Layer 5 of a small transformer language model trained on English Wikipedia (12 layers, counted from 0, width 128).
A neuron's activation on a vector x is GELU(gate . x) times (in . x), where the dot is the dot product.
The model reads these tokens: "ion" " d" "ur" "ing" " his" " c" "are" "er" " a" "p" "art" " from" " g" "o" "al" "k" "e" "ep" "er" "." " He" " m"

The vector x that enters this layer's MLP at each token. A number n stands for (n - 500) times 0.0078.
0 "ion": 493 323 541 374 469 618 472 476 377 542 599 260 625 529 652 551 391 396 406 479 468 536 445 476 398 458 521 500 563 570 461 527 433 492 280 304 435 300 653 635 478 611 433 443 716 539 575 561 558 437 429 327 479 463 609 702 664 238 469 366 334 567 432 363 723 690 702 581 508 597 571 736 504 520 292 506 368 660 613 469 470 549 427 749 428 477 523 484 470 544 734 301 615 413 221 640 593 470 473 735 472 750 479 655 568 478 544 361 401 347 600 825 501 391 407 473 379 485 471 215 659 488 691 364 379 351 530 400
1 " d": 438 306 672 487 571 419 351 633 371 357 567 261 604 579 626 381 620 592 361 294 457 473 432 477 393 620 423 373 750 562 352 550 655 520 347 503 512 326 557 606 380 451 544 593 640 474 774 570 567 436 770 343 516 512 453 632 282 430 437 442 325 305 433 467 609 541 675 523 529 498 564 744 645 582 567 430 371 585 501 346 475 641 454 624 610 380 492 565 553 654 620 468 459 347 547 656 674 474 641 622 503 451 353 572 495 505 606 343 556 604 587 482 364 354 539 187 206 502 380 198 640 445 690 485 465 441 571 529
2 "ur": 387 344 585 354 402 503 348 390 372 541 490 279 541 458 674 363 454 400 548 642 539 532 655 398 217 541 580 511 731 601 416 675 386 359 404 547 553 581 531 540 499 472 626 534 464 471 542 454 686 450 707 500 611 392 466 780 472 523 441 306 444 278 403 256 714 359 665 662 590 542 527 626 576 372 603 518 572 319 523 424 464 487 582 668 704 540 259 742 481 464 511 449 553 470 312 465 485 541 448 524 569 527 361 639 557 548 745 354 373 445 499 444 656 344 516 617 307 513 334 470 774 301 443 604 485 226 966 472
3 "ing": 439 406 679 455 522 608 463 477 391 451 662 420 524 495 648 459 775 347 585 535 702 376 751 449 462 537 455 428 388 448 259 559 587 512 403 530 442 594 456 591 436 390 429 430 602 553 577 242 608 452 442 359 594 424 324 679 491 504 403 434 455 422 552 259 369 487 472 654 544 347 532 619 459 559 177 384 712 375 518 352 505 350 645 720 561 538 426 517 630 392 454 622 345 636 318 518 384 689 513 541 645 628 580 411 534 559 753 367 363 715 609 707 558 317 606 511 549 217 468 320 753 440 593 700 526 411 657 386
4 " his": 515 663 462 551 678 417 597 318 411 358 677 318 530 459 629 466 459 469 435 579 429 161 387 617 630 547 430 491 356 622 687 486 547 217 490 552 392 452 422 721 498 650 574 474 724 452 470 487 392 401 562 478 649 463 443 657 416 256 267 435 342 445 444 520 494 352 316 620 694 427 407 623 433 558 248 605 495 569 747 426 536 587 728 497 485 612 505 338 392 573 567 711 500 436 599 557 515 509 524 400 438 432 649 349 467 572 553 316 494 603 601 563 704 387 643 497 369 403 447 425 792 534 546 627 238 579 695 354
5 " c": 437 488 920 470 457 538 470 668 452 242 690 445 498 346 436 397 591 505 650 310 568 363 687 531 564 716 442 443 621 441 611 428 587 453 364 545 540 591 658 609 735 569 482 614 524 539 603 470 486 452 478 404 680 694 327 539 377 177 404 440 381 574 435 569 510 367 417 639 698 585 312 523 450 526 411 400 375 471 558 341 579 503 413 531 549 552 365 521 502 514 351 677 536 545 540 610 515 253 523 665 299 392 687 445 473 757 354 548 469 471 535 503 482 337 582 466 483 324 362 339 653 279 624 679 212 684 465 550
6 "are": 284 482 621 596 533 522 472 432 514 398 467 458 398 492 508 491 391 413 651 563 316 481 642 296 577 635 395 538 632 692 564 440 604 453 286 590 483 369 503 549 538 525 566 574 742 360 356 524 558 636 463 552 458 584 452 625 528 166 280 485 567 779 346 536 316 399 592 619 557 437 330 676 611 452 383 518 430 300 771 340 433 509 498 880 417 440 475 526 456 493 368 543 509 446 494 398 368 390 553 430 212 610 601 627 357 933 501 398 435 662 488 677 462 476 534 663 390 820 434 678 547 356 453 491 505 576 523 315
7 "er": 570 645 471 611 647 422 588 482 481 351 692 584 548 429 466 424 357 426 532 448 285 291 532 327 566 436 544 716 464 514 510 603 651 458 265 525 363 327 637 654 445 548 506 506 881 439 569 614 562 419 263 288 391 634 572 567 544 268 349 558 641 663 548 418 449 532 313 754 607 510 468 792 620 512 282 514 420 328 673 324 748 475 437 850 375 507 404 404 404 429 276 486 564 430 438 490 648 462 656 514 309 582 361 458 494 622 439 455 280 543 630 508 660 519 446 479 498 564 328 565 525 434 626 390 406 476 493 598
8 " a": 499 610 388 651 428 449 420 332 416 458 697 409 528 527 487 363 495 519 611 380 427 223 484 480 536 283 373 589 612 656 474 542 668 378 282 639 394 455 566 615 462 603 522 469 626 407 746 545 509 684 500 429 656 492 597 682 443 313 266 480 405 383 526 284 590 597 406 629 527 446 404 647 384 565 397 508 617 430 427 419 635 644 493 575 554 518 572 371 652 629 449 709 490 510 601 343 556 421 495 371 428 568 581 333 531 684 240 396 638 707 516 517 490 480 677 555 322 481 383 402 672 220 722 687 327 440 716 246
9 "p": 334 494 395 676 565 620 702 499 524 248 586 526 633 375 448 606 515 531 780 509 462 344 527 508 512 507 276 550 546 398 455 668 567 394 500 638 690 418 564 526 423 655 312 529 623 600 475 530 614 399 175 362 509 120 356 767 512 330 355 428 401 673 550 423 589 713 454 629 506 521 355 580 357 437 612 536 482 332 654 145 626 625 429 445 634 617 313 438 508 321 448 569 513 441 433 527 435 613 578 447 644 464 724 277 577 616 482 583 563 733 468 385 568 423 515 565 473 599 395 323 572 482 656 589 394 375 444 534
10 "art": 466 371 530 510 495 469 696 604 481 533 443 496 352 656 547 453 545 439 755 436 393 292 533 452 698 499 660 462 505 405 539 466 610 250 316 436 445 360 486 381 522 639 354 671 665 588 226 611 553 325 282 338 333 372 553 376 591 483 471 379 425 564 624 622 549 388 563 754 667 530 477 372 618 475 405 699 522 402 546 400 596 502 578 591 567 391 378 515 598 596 727 419 587 423 397 536 558 427 457 414 593 476 719 543 620 833 328 807 544 479 586 406 541 375 978 549 429 585 489 542 515 242 440 357 372 324 430 501
11 " from": 620 432 547 719 473 367 407 415 415 280 553 310 333 655 602 535 692 696 698 700 506 348 487 614 609 590 383 477 555 658 340 470 524 440 400 514 437 551 462 573 611 598 324 617 550 731 504 488 512 301 486 207 609 345 537 462 571 299 476 560 351 366 513 311 327 587 391 475 517 372 551 689 503 714 119 373 475 465 472 322 530 411 629 717 564 475 562 501 672 511 639 643 435 470 597 488 362 631 532 345 591 729 644 392 454 485 499 331 468 708 709 401 444 511 577 491 633 302 437 562 487 505 667 495 380 232 464 594
12 " g": 621 322 567 599 583 483 389 424 548 471 684 439 379 443 478 432 693 423 437 405 461 494 357 743 575 729 591 480 635 587 552 492 600 437 379 341 587 450 546 474 436 654 469 617 501 416 440 556 449 361 629 385 485 633 582 484 468 262 466 564 408 476 493 360 688 489 404 667 687 525 231 603 292 656 522 589 567 723 474 410 512 384 486 589 726 319 442 491 596 593 250 817 542 522 588 394 690 371 613 534 450 388 348 663 494 769 427 491 450 555 530 433 494 345 583 394 437 306 211 300 643 418 493 748 190 577 416 518
13 "o": 445 642 795 418 486 624 517 478 295 544 718 607 438 411 608 403 500 336 574 621 489 461 454 667 546 686 436 637 535 667 348 642 524 483 441 586 482 557 321 510 362 526 440 565 518 809 428 355 795 651 349 409 560 513 396 664 382 207 391 812 400 636 407 334 635 567 276 423 566 515 448 538 534 415 527 484 528 539 591 329 407 357 404 712 688 463 377 326 687 438 474 370 558 391 645 483 739 439 712 497 569 510 505 601 402 550 449 347 478 535 446 650 623 489 553 263 459 447 227 517 469 437 288 545 658 529 464 308
14 "al": 526 635 517 226 519 562 536 435 763 305 486 545 407 345 560 320 458 498 600 362 444 615 559 665 353 632 474 546 571 589 267 548 614 490 241 514 438 363 347 611 431 544 414 289 566 586 361 563 751 456 216 647 532 614 453 466 465 146 359 481 456 643 551 299 456 419 531 581 636 646 315 684 566 473 623 608 591 598 696 276 542 422 373 667 493 576 231 505 491 563 511 419 445 587 577 414 522 638 578 467 431 583 591 675 372 632 462 423 417 854 516 532 515 503 606 488 493 810 524 598 382 353 496 436 559 629 468 294
15 "k": 690 343 352 402 745 527 383 446 665 386 463 475 525 440 724 223 640 491 576 395 535 530 440 579 506 553 435 518 594 606 380 590 743 481 314 369 288 324 503 541 468 474 389 561 611 507 419 679 550 530 219 588 410 469 544 579 453 224 362 624 454 615 639 475 597 443 441 512 531 408 553 843 411 501 428 722 644 357 666 259 570 413 325 660 413 380 474 398 648 458 392 496 614 302 544 440 696 476 615 724 430 428 425 514 466 577 498 562 415 635 527 263 539 447 487 586 620 605 513 632 353 632 528 565 575 507 532 229
16 "e": 747 590 479 499 547 558 595 535 468 362 437 433 386 544 674 264 376 428 442 510 759 512 464 625 561 401 192 662 596 616 540 545 573 550 410 429 208 351 504 409 263 372 536 553 473 444 524 601 562 571 110 413 354 418 447 703 451 271 452 798 391 474 400 452 627 330 470 514 423 583 628 714 773 500 413 548 486 518 654 383 604 565 534 725 402 492 378 354 593 617 262 363 577 460 523 435 530 461 555 613 361 491 693 471 491 668 561 518 510 760 603 521 635 314 433 476 752 554 355 552 552 400 616 495 613 432 505 391
17 "ep": 438 355 378 546 745 320 528 506 503 450 486 345 633 511 476 488 467 448 740 407 583 409 567 595 503 629 387 420 527 656 459 551 474 526 161 317 390 369 221 574 479 541 486 474 576 527 382 652 480 385 137 540 399 371 553 687 626 416 501 620 358 550 635 402 435 528 685 564 470 556 589 497 575 573 769 749 543 403 635 361 590 607 560 672 448 612 219 584 643 488 352 387 678 379 353 445 508 387 573 352 306 532 555 621 499 664 546 573 466 800 498 471 564 409 564 512 293 604 382 299 637 391 687 596 701 451 278 396
18 "er": 529 440 548 722 606 189 650 589 281 649 627 346 363 619 675 660 451 296 583 538 373 358 499 435 547 424 360 569 488 803 606 604 540 475 232 483 388 362 663 485 390 433 444 530 828 463 703 373 531 402 214 488 317 475 657 348 430 350 451 559 410 471 462 380 528 500 271 606 621 431 488 747 669 530 222 659 345 522 557 455 614 443 624 751 426 591 476 514 574 526 397 590 569 354 490 465 436 597 536 567 427 589 319 499 623 562 535 474 377 552 683 444 608 418 422 602 547 599 237 493 447 492 654 438 497 481 503 526
19 ".": 747 593 370 415 384 389 372 598 395 566 701 351 482 432 531 450 539 498 421 388 325 377 551 653 504 564 440 683 810 519 457 392 527 602 351 624 418 514 437 538 412 660 332 557 704 361 654 496 624 307 429 381 557 291 436 563 398 498 417 359 261 532 539 406 575 613 564 574 660 501 526 560 575 653 286 526 572 509 536 507 481 626 556 681 491 561 417 656 610 415 409 567 337 717 336 547 471 607 806 745 605 488 444 469 356 500 392 528 327 526 667 653 512 430 513 440 501 375 250 174 650 628 475 486 328 371 351 661
20 " He": 578 644 354 558 368 436 474 403 298 453 611 234 538 499 627 528 429 476 418 517 518 296 311 609 591 403 697 409 331 448 554 517 572 552 421 374 516 330 411 387 511 507 535 327 662 459 563 537 640 275 536 509 768 444 540 751 293 335 431 454 246 506 521 331 702 336 600 517 721 651 637 584 448 559 148 622 470 509 786 484 365 712 565 507 487 574 456 483 589 530 608 459 454 548 585 549 500 600 816 626 477 393 546 370 539 712 619 388 405 528 518 453 382 395 457 422 519 369 409 373 673 467 391 619 566 767 564 526
21 " m": 527 360 462 426 475 545 388 583 349 353 599 520 388 447 447 504 536 382 525 405 613 445 448 285 529 824 368 228 655 375 677 547 786 579 397 405 542 494 518 523 612 515 450 397 577 688 650 523 552 528 604 410 574 618 487 531 440 474 513 389 367 545 435 359 527 479 612 417 745 504 495 642 485 435 419 341 392 385 456 231 532 696 504 366 598 364 395 678 548 682 528 579 628 429 587 596 598 495 669 771 581 311 700 754 359 331 350 310 560 398 541 599 425 343 379 312 487 460 469 239 581 428 533 554 620 758 530 393

Each question shows the input weights of one neuron of the MLP. A number n stands for (n - 500) times 0.00078.

n2 gate: 573 659 568 503 473 440 759 635 464 557 551 470 655 749 458 516 517 581 706 325 480 507 567 490 497 458 565 435 510 334 444 546 344 526 436 709 462 395 407 555 369 624 483 656 466 686 427 341 543 561 507 614 262 566 633 287 382 516 391 583 603 825 571 660 435 497 370 666 520 438 461 447 415 465 532 415 592 443 416 580 439 405 567 547 484 583 433 292 412 622 552 585 258 426 463 387 280 381 557 411 466 487 534 633 540 577 541 471 611 398 315 486 534 638 557 292 354 510 357 534 510 354 451 602 778 430 534 447
n2 in: 475 395 506 490 608 422 578 359 500 598 723 509 556 594 548 652 544 598 242 402 719 601 372 551 503 361 542 503 516 509 543 432 400 614 585 509 521 598 500 497 343 531 534 717 619 593 481 559 628 488 374 393 634 540 379 339 262 533 512 522 387 406 494 605 538 663 440 349 670 449 479 327 411 617 575 763 503 463 441 446 427 538 400 456 591 452 568 463 341 333 542 365 512 252 494 627 717 446 459 586 654 653 570 500 450 556 487 488 352 465 452 396 406 578 475 562 655 453 590 491 512 538 378 488 544 466 585 342
On which token does it fire most? 13 "o"

n266 gate: 436 450 476 557 533 382 602 526 480 325 461 609 523 524 309 684 318 429 497 477 632 384 550 458 619 349 374 461 485 340 520 500 549 601 586 583 603 465 456 632 550 412 497 456 662 532 392 523 471 420 697 649 682 474 492 358 451 472 483 672 590 580 604 497 545 512 554 450 494 614 460 435 310 517 409 211 509 468 509 469 485 680 547 488 308 512 491 432 465 494 639 595 442 386 491 316 344 548 741 564 627 550 452 456 565 521 414 514 432 461 463 607 550 559 465 568 551 503 523 366 389 521 440 511 438 556 497 804
n266 in: 488 560 626 578 596 579 591 577 575 315 578 434 438 440 518 438 308 641 591 410 588 469 377 770 699 442 568 362 610 445 606 497 466 509 621 484 578 469 406 617 690 664 553 650 468 431 363 562 484 402 331 663 503 525 679 440 519 427 456 484 518 380 586 599 332 466 420 449 552 494 664 459 648 372 543 362 417 399 364 464 640 685 330 365 331 584 462 513 528 545 552 438 509 491 519 585 338 394 443 603 443 418 568 434 358 607 475 601 398 381 503 580 766 479 373 598 353 664 393 408 439 347 435 672 544 572 398 604
On which token does it fire most? 9 "p"

n142 gate: 628 500 419 503 410 478 396 484 475 411 458 434 609 446 436 438 487 481 264 326 582 578 595 555 603 488 477 587 654 564 569 437 479 534 410 398 551 602 386 417 386 516 591 453 633 494 494 381 550 372 373 590 402 350 539 570 534 518 625 617 494 620 293 474 506 447 307 423 371 393 568 626 432 680 442 417 484 516 718 433 609 601 623 557 143 546 465 484 680 586 549 525 563 454 596 338 460 567 629 413 560 532 390 607 677 661 462 552 471 516 476 353 617 585 389 589 525 415 635 543 390 781 367 551 598 780 612 531
n142 in: 601 497 503 540 592 391 539 705 500 552 586 482 503 619 652 547 436 500 521 622 406 444 482 549 423 480 367 390 377 544 542 530 409 556 570 652 617 453 581 503 406 533 634 530 315 455 446 402 563 433 416 456 467 620 474 284 367 520 479 432 582 415 591 460 639 595 426 552 767 295 470 514 429 451 427 757 393 488 431 445 463 380 410 533 538 394 572 597 651 702 568 521 366 532 457 308 465 485 675 667 482 307 420 323 443 488 582 620 609 448 620 598 312 332 521 385 641 461 566 484 500 488 506 509 745 470 531 506
Its three highest activations, in order, are on tokens 18 "er", 20 " He", 15 "k"

n198 gate: 578 616 675 447 437 383 783 493 561 573 372 418 568 427 480 648 503 416 692 473 638 578 682 370 486 517 299 430 524 437 385 616 460 412 378 785 627 527 435 497 669 620 425 493 576 630 160 374 600 530 447 513 404 640 601 455 544 391 473 557 500 541 316 538 504 354 689 583 650 330 527 173 460 424 553 395 409 424 497 341 667 357 651 377 349 468 531 593 419 371 603 557 463 364 656 530 460 486 469 622 531 424 616 473 503 387 476 543 476 441 493 528 611 285 483 600 604 490 521 425 363 389 638 378 217 616 465 503
n198 in: 480 375 202 559 672 497 588 597 443 373 497 425 315 479 490 550 472 417 490 664 483 747 646 275 562 349 472 248 439 480 550 409 431 460 617 671 307 560 480 609 626 483 383 635 446 551 544 658 314 388 448 553 306 591 439 229 560 448 601 493 389 548 555 576 375 574 507 380 262 447 563 676 410 477 605 679 545 456 520 467 510 670 625 466 622 416 328 558 530 555 455 307 527 467 445 477 411 462 422 456 643 666 517 577 813 422 514 530 544 528 447 627 623 552 398 503 615 327 365 494 526 600 700 617 374 574 479 622
On which token does it fire most? 9 "p"

n77 gate: 384 450 149 657 622 493 454 536 464 652 262 643 384 497 552 487 683 514 410 470 299 438 397 660 483 135 592 541 497 351 540 507 383 454 581 642 681 526 377 383 624 473 474 424 533 447 381 718 483 510 641 572 443 450 547 449 621 474 487 514 684 466 527 585 500 625 452 443 461 633 605 574 425 323 719 530 615 423 520 449 443 629 530 527 458 466 500 517 507 463 552 529 503 539 571 442 432 524 573 497 392 463 278 354 584 703 530 367 634 357 335 639 409 673 513 473 396 473 636 628 468 260 647 538 617 420 693 480
n77 in: 633 363 345 388 374 383 373 458 489 679 578 514 504 422 479 638 543 353 391 828 663 277 535 504 414 534 370 586 504 583 514 391 321 500 496 564 392 500 334 438 660 709 493 458 457 528 335 451 507 647 584 566 348 518 420 507 420 486 276 617 606 369 671 291 609 531 569 332 469 555 635 546 604 589 411 698 367 542 320 439 350 289 500 641 472 449 637 638 438 550 456 448 314 695 582 295 551 381 521 657 504 553 486 454 631 546 511 552 393 662 682 522 311 704 440 447 589 465 419 736 607 486 733 449 326 426 457 391
Its three highest activations, in order, are on tokens 8 " a", 9 "p", 1 " d"

n169 gate: 539 575 500 289 720 549 568 365 584 474 550 480 422 467 462 484 457 613 624 555 575 658 379 567 583 522 493 397 484 468 471 321 459 542 540 391 575 571 513 714 500 222 607 461 398 620 529 325 291 519 517 519 520 461 320 450 259 405 558 598 570 451 589 537 667 574 373 454 554 744 526 482 567 573 472 477 440 686 428 421 444 497 327 500 637 584 611 405 468 427 611 400 422 674 543 244 411 633 415 532 530 333 610 441 477 431 619 462 546 547 630 417 372 402 454 713 420 376 562 703 328 566 722 506 513 764 480 526
n169 in: 516 408 379 412 544 553 379 425 582 637 648 424 467 510 369 506 510 450 497 363 513 559 418 527 651 423 500 695 382 497 405 425 439 650 507 403 566 558 375 629 507 450 732 575 367 582 552 445 286 382 381 532 682 562 340 340 604 471 621 343 500 460 550 782 520 617 490 533 298 606 426 436 342 494 548 420 651 510 847 608 463 597 391 500 506 520 576 460 571 356 656 455 438 513 367 455 433 507 361 402 231 434 605 552 507 348 610 619 596 685 654 426 543 643 609 493 709 513 635 614 465 567 325 560 437 490 390 332
Its three highest activations, in order, are on tokens 1 " d", 21 " m", 18 "er"

n155 gate: 628 349 548 241 426 360 509 481 459 516 536 456 488 611 647 512 538 574 557 578 576 593 374 545 487 485 594 538 403 506 484 560 393 254 701 452 437 546 626 368 345 326 519 585 547 447 516 204 676 411 422 414 547 481 488 264 512 692 634 519 418 611 637 590 474 494 449 455 405 472 667 509 519 433 503 420 631 446 267 515 436 670 607 418 346 500 575 430 352 388 568 466 641 479 468 509 509 385 475 447 513 472 442 581 497 292 618 678 637 490 656 366 548 482 772 563 552 282 481 494 482 605 525 539 522 607 631 403
n155 in: 506 595 594 526 510 327 446 547 563 683 473 643 538 625 506 494 371 519 329 343 707 487 630 662 445 485 282 397 386 355 547 645 661 650 458 516 648 435 437 708 404 430 403 639 516 393 469 682 490 420 582 416 223 481 485 455 372 457 544 565 500 293 622 684 396 509 302 629 664 605 469 559 547 405 485 448 445 319 389 528 625 629 402 465 692 507 671 557 519 439 536 472 576 540 516 512 435 506 494 374 666 522 442 462 366 459 497 441 356 387 349 384 535 463 599 468 528 554 608 404 654 655 378 610 634 557 471 399
On which token does it fire most, and how strongly? 0 "ion", at about 0.24

n227 gate: 623 304 578 484 377 289 721 572 396 375 500 478 639 532 355 739 503 474 548 553 510 691 579 435 529 562 428 713 291 630 437 516 463 509 516 632 545 559 297 724 334 446 465 611 427 535 440 447 608 583 612 640 373 459 449 590 671 558 487 366 372 468 308 316 546 484 487 445 333 565 375 456 488 307 503 468 607 481 462 604 606 509 440 395 512 444 497 500 441 461 566 591 648 466 439 580 482 539 465 661 458 404 285 355 522 376 481 636 542 532 457 610 481 518 519 564 528 580 322 538 447 458 488 698 264 728 481 487
n227 in: 543 479 403 292 550 457 604 470 445 478 538 558 691 447 548 446 612 565 515 497 580 394 610 547 375 414 274 444 359 467 351 549 464 479 413 630 617 500 423 413 571 475 421 662 420 637 582 379 666 399 351 620 543 418 640 280 527 533 615 547 403 546 562 481 459 643 509 599 398 488 641 474 515 524 509 422 684 399 497 358 404 401 512 534 356 484 494 562 401 360 190 479 740 604 457 488 565 453 411 655 553 525 390 311 432 491 556 327 608 706 384 469 373 639 602 380 497 586 601 472 357 544 548 571 549 635 609 552
On which token does it fire most? 9 "p"

n173 gate: 449 666 528 507 749 705 679 450 433 576 435 633 423 654 325 440 465 441 680 369 541 450 486 462 400 592 500 597 419 493 574 503 464 611 648 614 587 427 690 723 449 360 588 385 428 486 480 493 582 454 321 507 381 567 484 452 430 464 567 675 621 387 558 614 458 587 573 514 775 520 547 421 400 500 191 524 469 558 606 372 376 265 418 361 464 335 615 364 246 583 521 527 490 645 675 411 655 659 623 406 665 544 566 581 360 670 631 540 579 434 460 569 339 549 473 653 341 418 456 537 331 383 533 392 582 544 655 609
n173 in: 586 455 451 285 526 280 596 494 331 497 653 670 656 364 431 557 611 503 577 706 542 468 404 451 474 675 338 300 445 534 449 516 534 417 516 422 399 427 545 406 464 639 653 513 526 471 398 497 468 684 277 598 355 695 604 513 484 388 560 613 428 419 445 448 516 440 418 399 534 637 532 613 491 575 581 448 480 564 529 475 660 503 265 513 597 241 503 542 579 487 464 636 465 544 558 624 541 582 629 411 513 510 388 372 419 391 370 384 571 382 472 667 597 280 632 613 419 384 567 526 456 855 541 349 603 404 474 497
Its three highest activations, in order, are on tokens 13 "o", 7 "er", 14 "al"

n197 gate: 584 480 390 503 393 482 494 554 416 541 494 631 685 494 585 574 671 408 372 474 553 451 398 378 420 427 539 707 430 463 275 732 528 374 624 506 461 546 468 497 603 517 529 407 588 375 526 405 282 556 314 526 588 439 464 597 531 649 615 536 565 409 579 488 327 621 265 476 324 514 529 565 577 233 525 521 535 552 483 363 709 326 512 509 557 548 567 515 511 532 461 426 555 429 503 402 494 541 584 512 409 436 458 486 579 445 568 636 371 423 475 423 488 660 558 515 571 547 451 468 370 586 589 383 520 541 730 558
n197 in: 414 682 402 513 500 475 525 543 260 321 553 385 549 378 455 515 440 484 475 469 603 439 680 424 528 774 497 421 525 443 469 503 545 552 437 556 644 646 364 588 562 537 506 512 456 648 445 420 367 320 366 488 562 528 432 625 311 524 454 564 494 382 669 453 605 374 342 431 717 449 585 534 555 291 485 431 481 599 528 602 531 359 680 478 406 605 596 596 567 506 420 314 177 527 657 527 530 705 491 411 694 394 484 626 491 540 578 515 428 516 494 513 388 440 553 575 497 339 618 500 581 601 582 637 597 562 465 389
On which token does it fire most? 3 "ing"

n214 gate: 497 429 392 513 598 569 580 469 392 600 624 391 503 478 401 579 405 421 676 506 596 497 537 662 405 581 395 478 670 506 273 454 379 500 541 368 597 549 305 445 406 556 611 389 316 568 463 518 506 617 333 533 612 537 521 666 369 407 730 388 578 441 428 358 484 672 380 503 397 386 582 394 540 326 563 339 450 550 627 204 695 441 578 435 482 526 534 410 518 453 535 558 657 491 622 500 629 554 677 608 566 466 468 559 344 395 356 606 487 506 413 443 491 652 559 516 524 621 395 531 744 402 530 568 347 485 557 429
n214 in: 503 443 572 461 331 522 376 196 487 716 585 650 481 606 460 556 474 516 424 509 471 506 541 526 442 512 340 578 402 463 598 532 494 519 558 516 594 503 392 559 189 621 276 475 295 487 809 617 519 608 559 643 580 557 527 506 609 482 374 484 369 436 368 461 490 462 559 465 609 525 497 462 522 466 654 552 506 503 519 368 352 753 551 561 475 372 529 561 716 410 658 541 459 373 506 349 491 675 497 408 436 535 507 617 484 672 742 488 596 409 590 325 503 411 679 395 481 564 538 445 333 506 525 555 513 748 445 494
On which token does it fire most? 13 "o"

n137 gate: 689 584 446 551 410 394 444 469 374 350 298 620 577 632 579 579 357 690 486 326 461 677 553 388 378 541 370 428 683 390 346 539 579 653 403 375 332 528 359 486 578 366 486 395 596 391 559 619 408 575 496 614 521 441 497 404 552 568 741 711 487 606 546 464 496 559 439 486 493 616 635 493 590 204 398 661 99 422 447 469 514 443 616 398 321 431 514 479 746 468 525 438 678 548 585 347 357 568 331 524 521 489 594 405 507 486 389 606 639 417 620 590 575 520 358 578 757 539 588 606 322 446 687 628 557 687 368 423
n137 in: 618 654 457 442 507 729 542 742 650 631 363 346 465 695 381 298 504 230 507 566 648 514 591 407 529 442 446 400 587 500 340 601 432 590 639 535 507 373 440 695 394 398 264 643 518 476 625 438 482 612 297 359 395 166 500 461 603 602 576 413 448 356 433 421 493 514 360 511 363 452 572 662 486 507 483 557 639 454 546 368 560 606 475 588 452 768 427 286 369 308 594 534 563 520 642 412 582 425 595 604 415 496 522 517 630 553 787 514 500 454 476 578 609 672 306 475 445 532 332 644 313 571 490 426 345 651 404 500
Its three highest activations, in order, are on tokens 16 "e", 15 "k", 18 "er"

n190 gate: 393 497 333 282 557 598 351 466 507 542 493 660 483 595 517 449 496 302 371 555 605 383 479 568 436 486 214 585 649 578 521 299 490 490 507 532 493 565 528 452 518 514 659 580 496 441 517 310 521 503 378 561 469 500 450 458 391 628 548 687 539 609 489 681 329 445 650 518 656 304 531 358 237 463 443 465 415 528 493 681 673 503 556 211 446 604 500 462 469 553 464 716 676 699 662 443 564 688 608 400 500 727 507 282 738 403 401 755 609 440 426 433 356 460 581 570 412 535 761 681 500 571 627 600 475 326 532 604
n190 in: 559 477 469 302 588 614 301 461 642 510 602 537 450 483 497 438 500 503 367 497 580 431 457 361 500 587 606 392 497 555 398 377 610 411 595 527 471 529 497 572 684 673 411 503 369 576 368 507 736 516 435 419 590 249 544 392 575 397 358 445 456 493 352 432 578 421 456 608 461 380 559 408 539 561 729 486 371 397 747 648 635 437 626 523 620 332 686 644 425 584 366 533 434 574 423 552 303 483 517 540 510 523 473 629 396 553 598 435 349 571 671 375 607 580 604 270 691 590 610 546 519 297 94 526 420 480 422 397
On which token does it fire most? 18 "er"

n26 gate: 472 419 579 446 539 465 377 455 601 550 594 514 531 468 469 576 740 704 314 462 539 399 563 597 597 414 547 403 402 740 517 665 486 343 790 593 614 486 514 541 646 539 385 584 443 328 259 573 525 589 635 669 574 469 406 411 375 735 709 591 553 557 400 590 323 354 493 525 617 466 369 474 479 493 346 389 593 518 539 636 561 410 539 334 528 544 489 433 279 382 605 795 503 534 646 374 483 500 553 140 717 507 334 542 578 613 611 521 376 442 507 464 667 436 447 380 438 532 444 680 397 293 479 385 504 317 303 430
n26 in: 269 458 449 475 694 582 567 591 395 514 514 373 402 511 383 621 565 676 451 441 298 545 525 525 410 332 609 507 472 631 546 570 493 336 532 414 584 580 489 583 586 521 574 285 500 507 468 703 401 517 281 590 493 307 520 414 431 380 539 558 457 479 368 745 398 458 431 525 514 785 628 431 500 715 431 453 399 383 362 756 357 631 507 479 590 453 631 567 618 748 485 333 584 366 457 367 370 565 380 496 357 475 435 444 386 836 747 431 579 731 500 317 667 388 489 596 500 365 599 464 545 712 288 588 521 362 507 447
On which two tokens does it fire most, strongest first? 4 " his", 13 "o"

n41 gate: 560 585 339 596 528 506 536 514 612 542 403 472 755 575 580 514 604 615 522 505 392 593 475 562 531 621 735 466 660 489 423 349 522 429 525 620 537 543 483 500 545 376 459 552 567 464 418 385 517 366 560 624 403 445 395 601 373 505 377 514 536 497 428 351 441 475 359 441 519 345 600 526 419 551 438 475 374 624 442 559 388 563 514 384 360 514 384 591 462 528 446 592 681 452 645 391 417 447 608 760 528 600 500 610 483 676 472 457 494 354 404 306 453 465 531 445 559 362 506 515 476 528 413 497 647 550 450 561
n41 in: 583 535 583 307 459 433 523 378 443 515 489 318 741 310 607 537 500 421 598 503 514 477 604 583 524 514 470 515 419 452 480 336 328 383 435 485 571 429 488 525 285 587 463 474 433 431 698 391 465 399 372 500 364 537 495 480 642 374 543 402 557 576 573 450 399 557 624 395 570 567 636 380 370 522 402 562 385 457 425 525 585 434 607 725 477 515 612 288 421 538 747 517 497 511 503 380 553 644 517 580 532 567 444 612 433 558 631 632 252 538 492 553 544 364 581 372 430 448 566 529 506 570 588 583 424 448 611 503
On which two tokens does it fire most, strongest first? 20 " He", 19 "."

n231 gate: 405 574 717 598 540 618 370 378 468 575 331 461 518 479 634 611 460 622 602 773 621 591 351 612 370 445 493 565 504 555 409 525 283 556 647 428 463 767 390 531 429 496 612 349 464 574 339 301 472 551 453 344 532 423 523 593 559 623 700 788 596 390 632 493 478 521 522 554 507 497 718 330 396 350 349 568 299 323 514 541 403 446 592 366 566 755 546 532 497 288 420 434 384 637 536 387 329 363 351 668 468 426 609 370 575 528 446 397 450 522 555 676 358 520 667 447 672 599 422 649 679 561 351 724 400 443 536 440
n231 in: 205 479 592 552 562 439 525 595 657 613 579 536 486 692 692 500 485 223 450 475 641 465 539 405 336 524 559 584 679 503 500 639 612 496 562 511 384 282 748 588 316 525 536 546 605 572 550 432 471 681 441 746 453 468 289 322 345 320 493 444 651 623 428 405 511 447 515 380 545 423 426 437 486 327 510 624 682 349 558 448 573 432 600 374 391 367 511 540 292 427 493 504 568 260 319 649 667 515 719 436 572 424 408 518 460 661 700 633 453 482 636 343 572 573 446 731 154 651 428 507 510 434 461 352 424 547 445 493
On which token does it fire most? 2 "ur"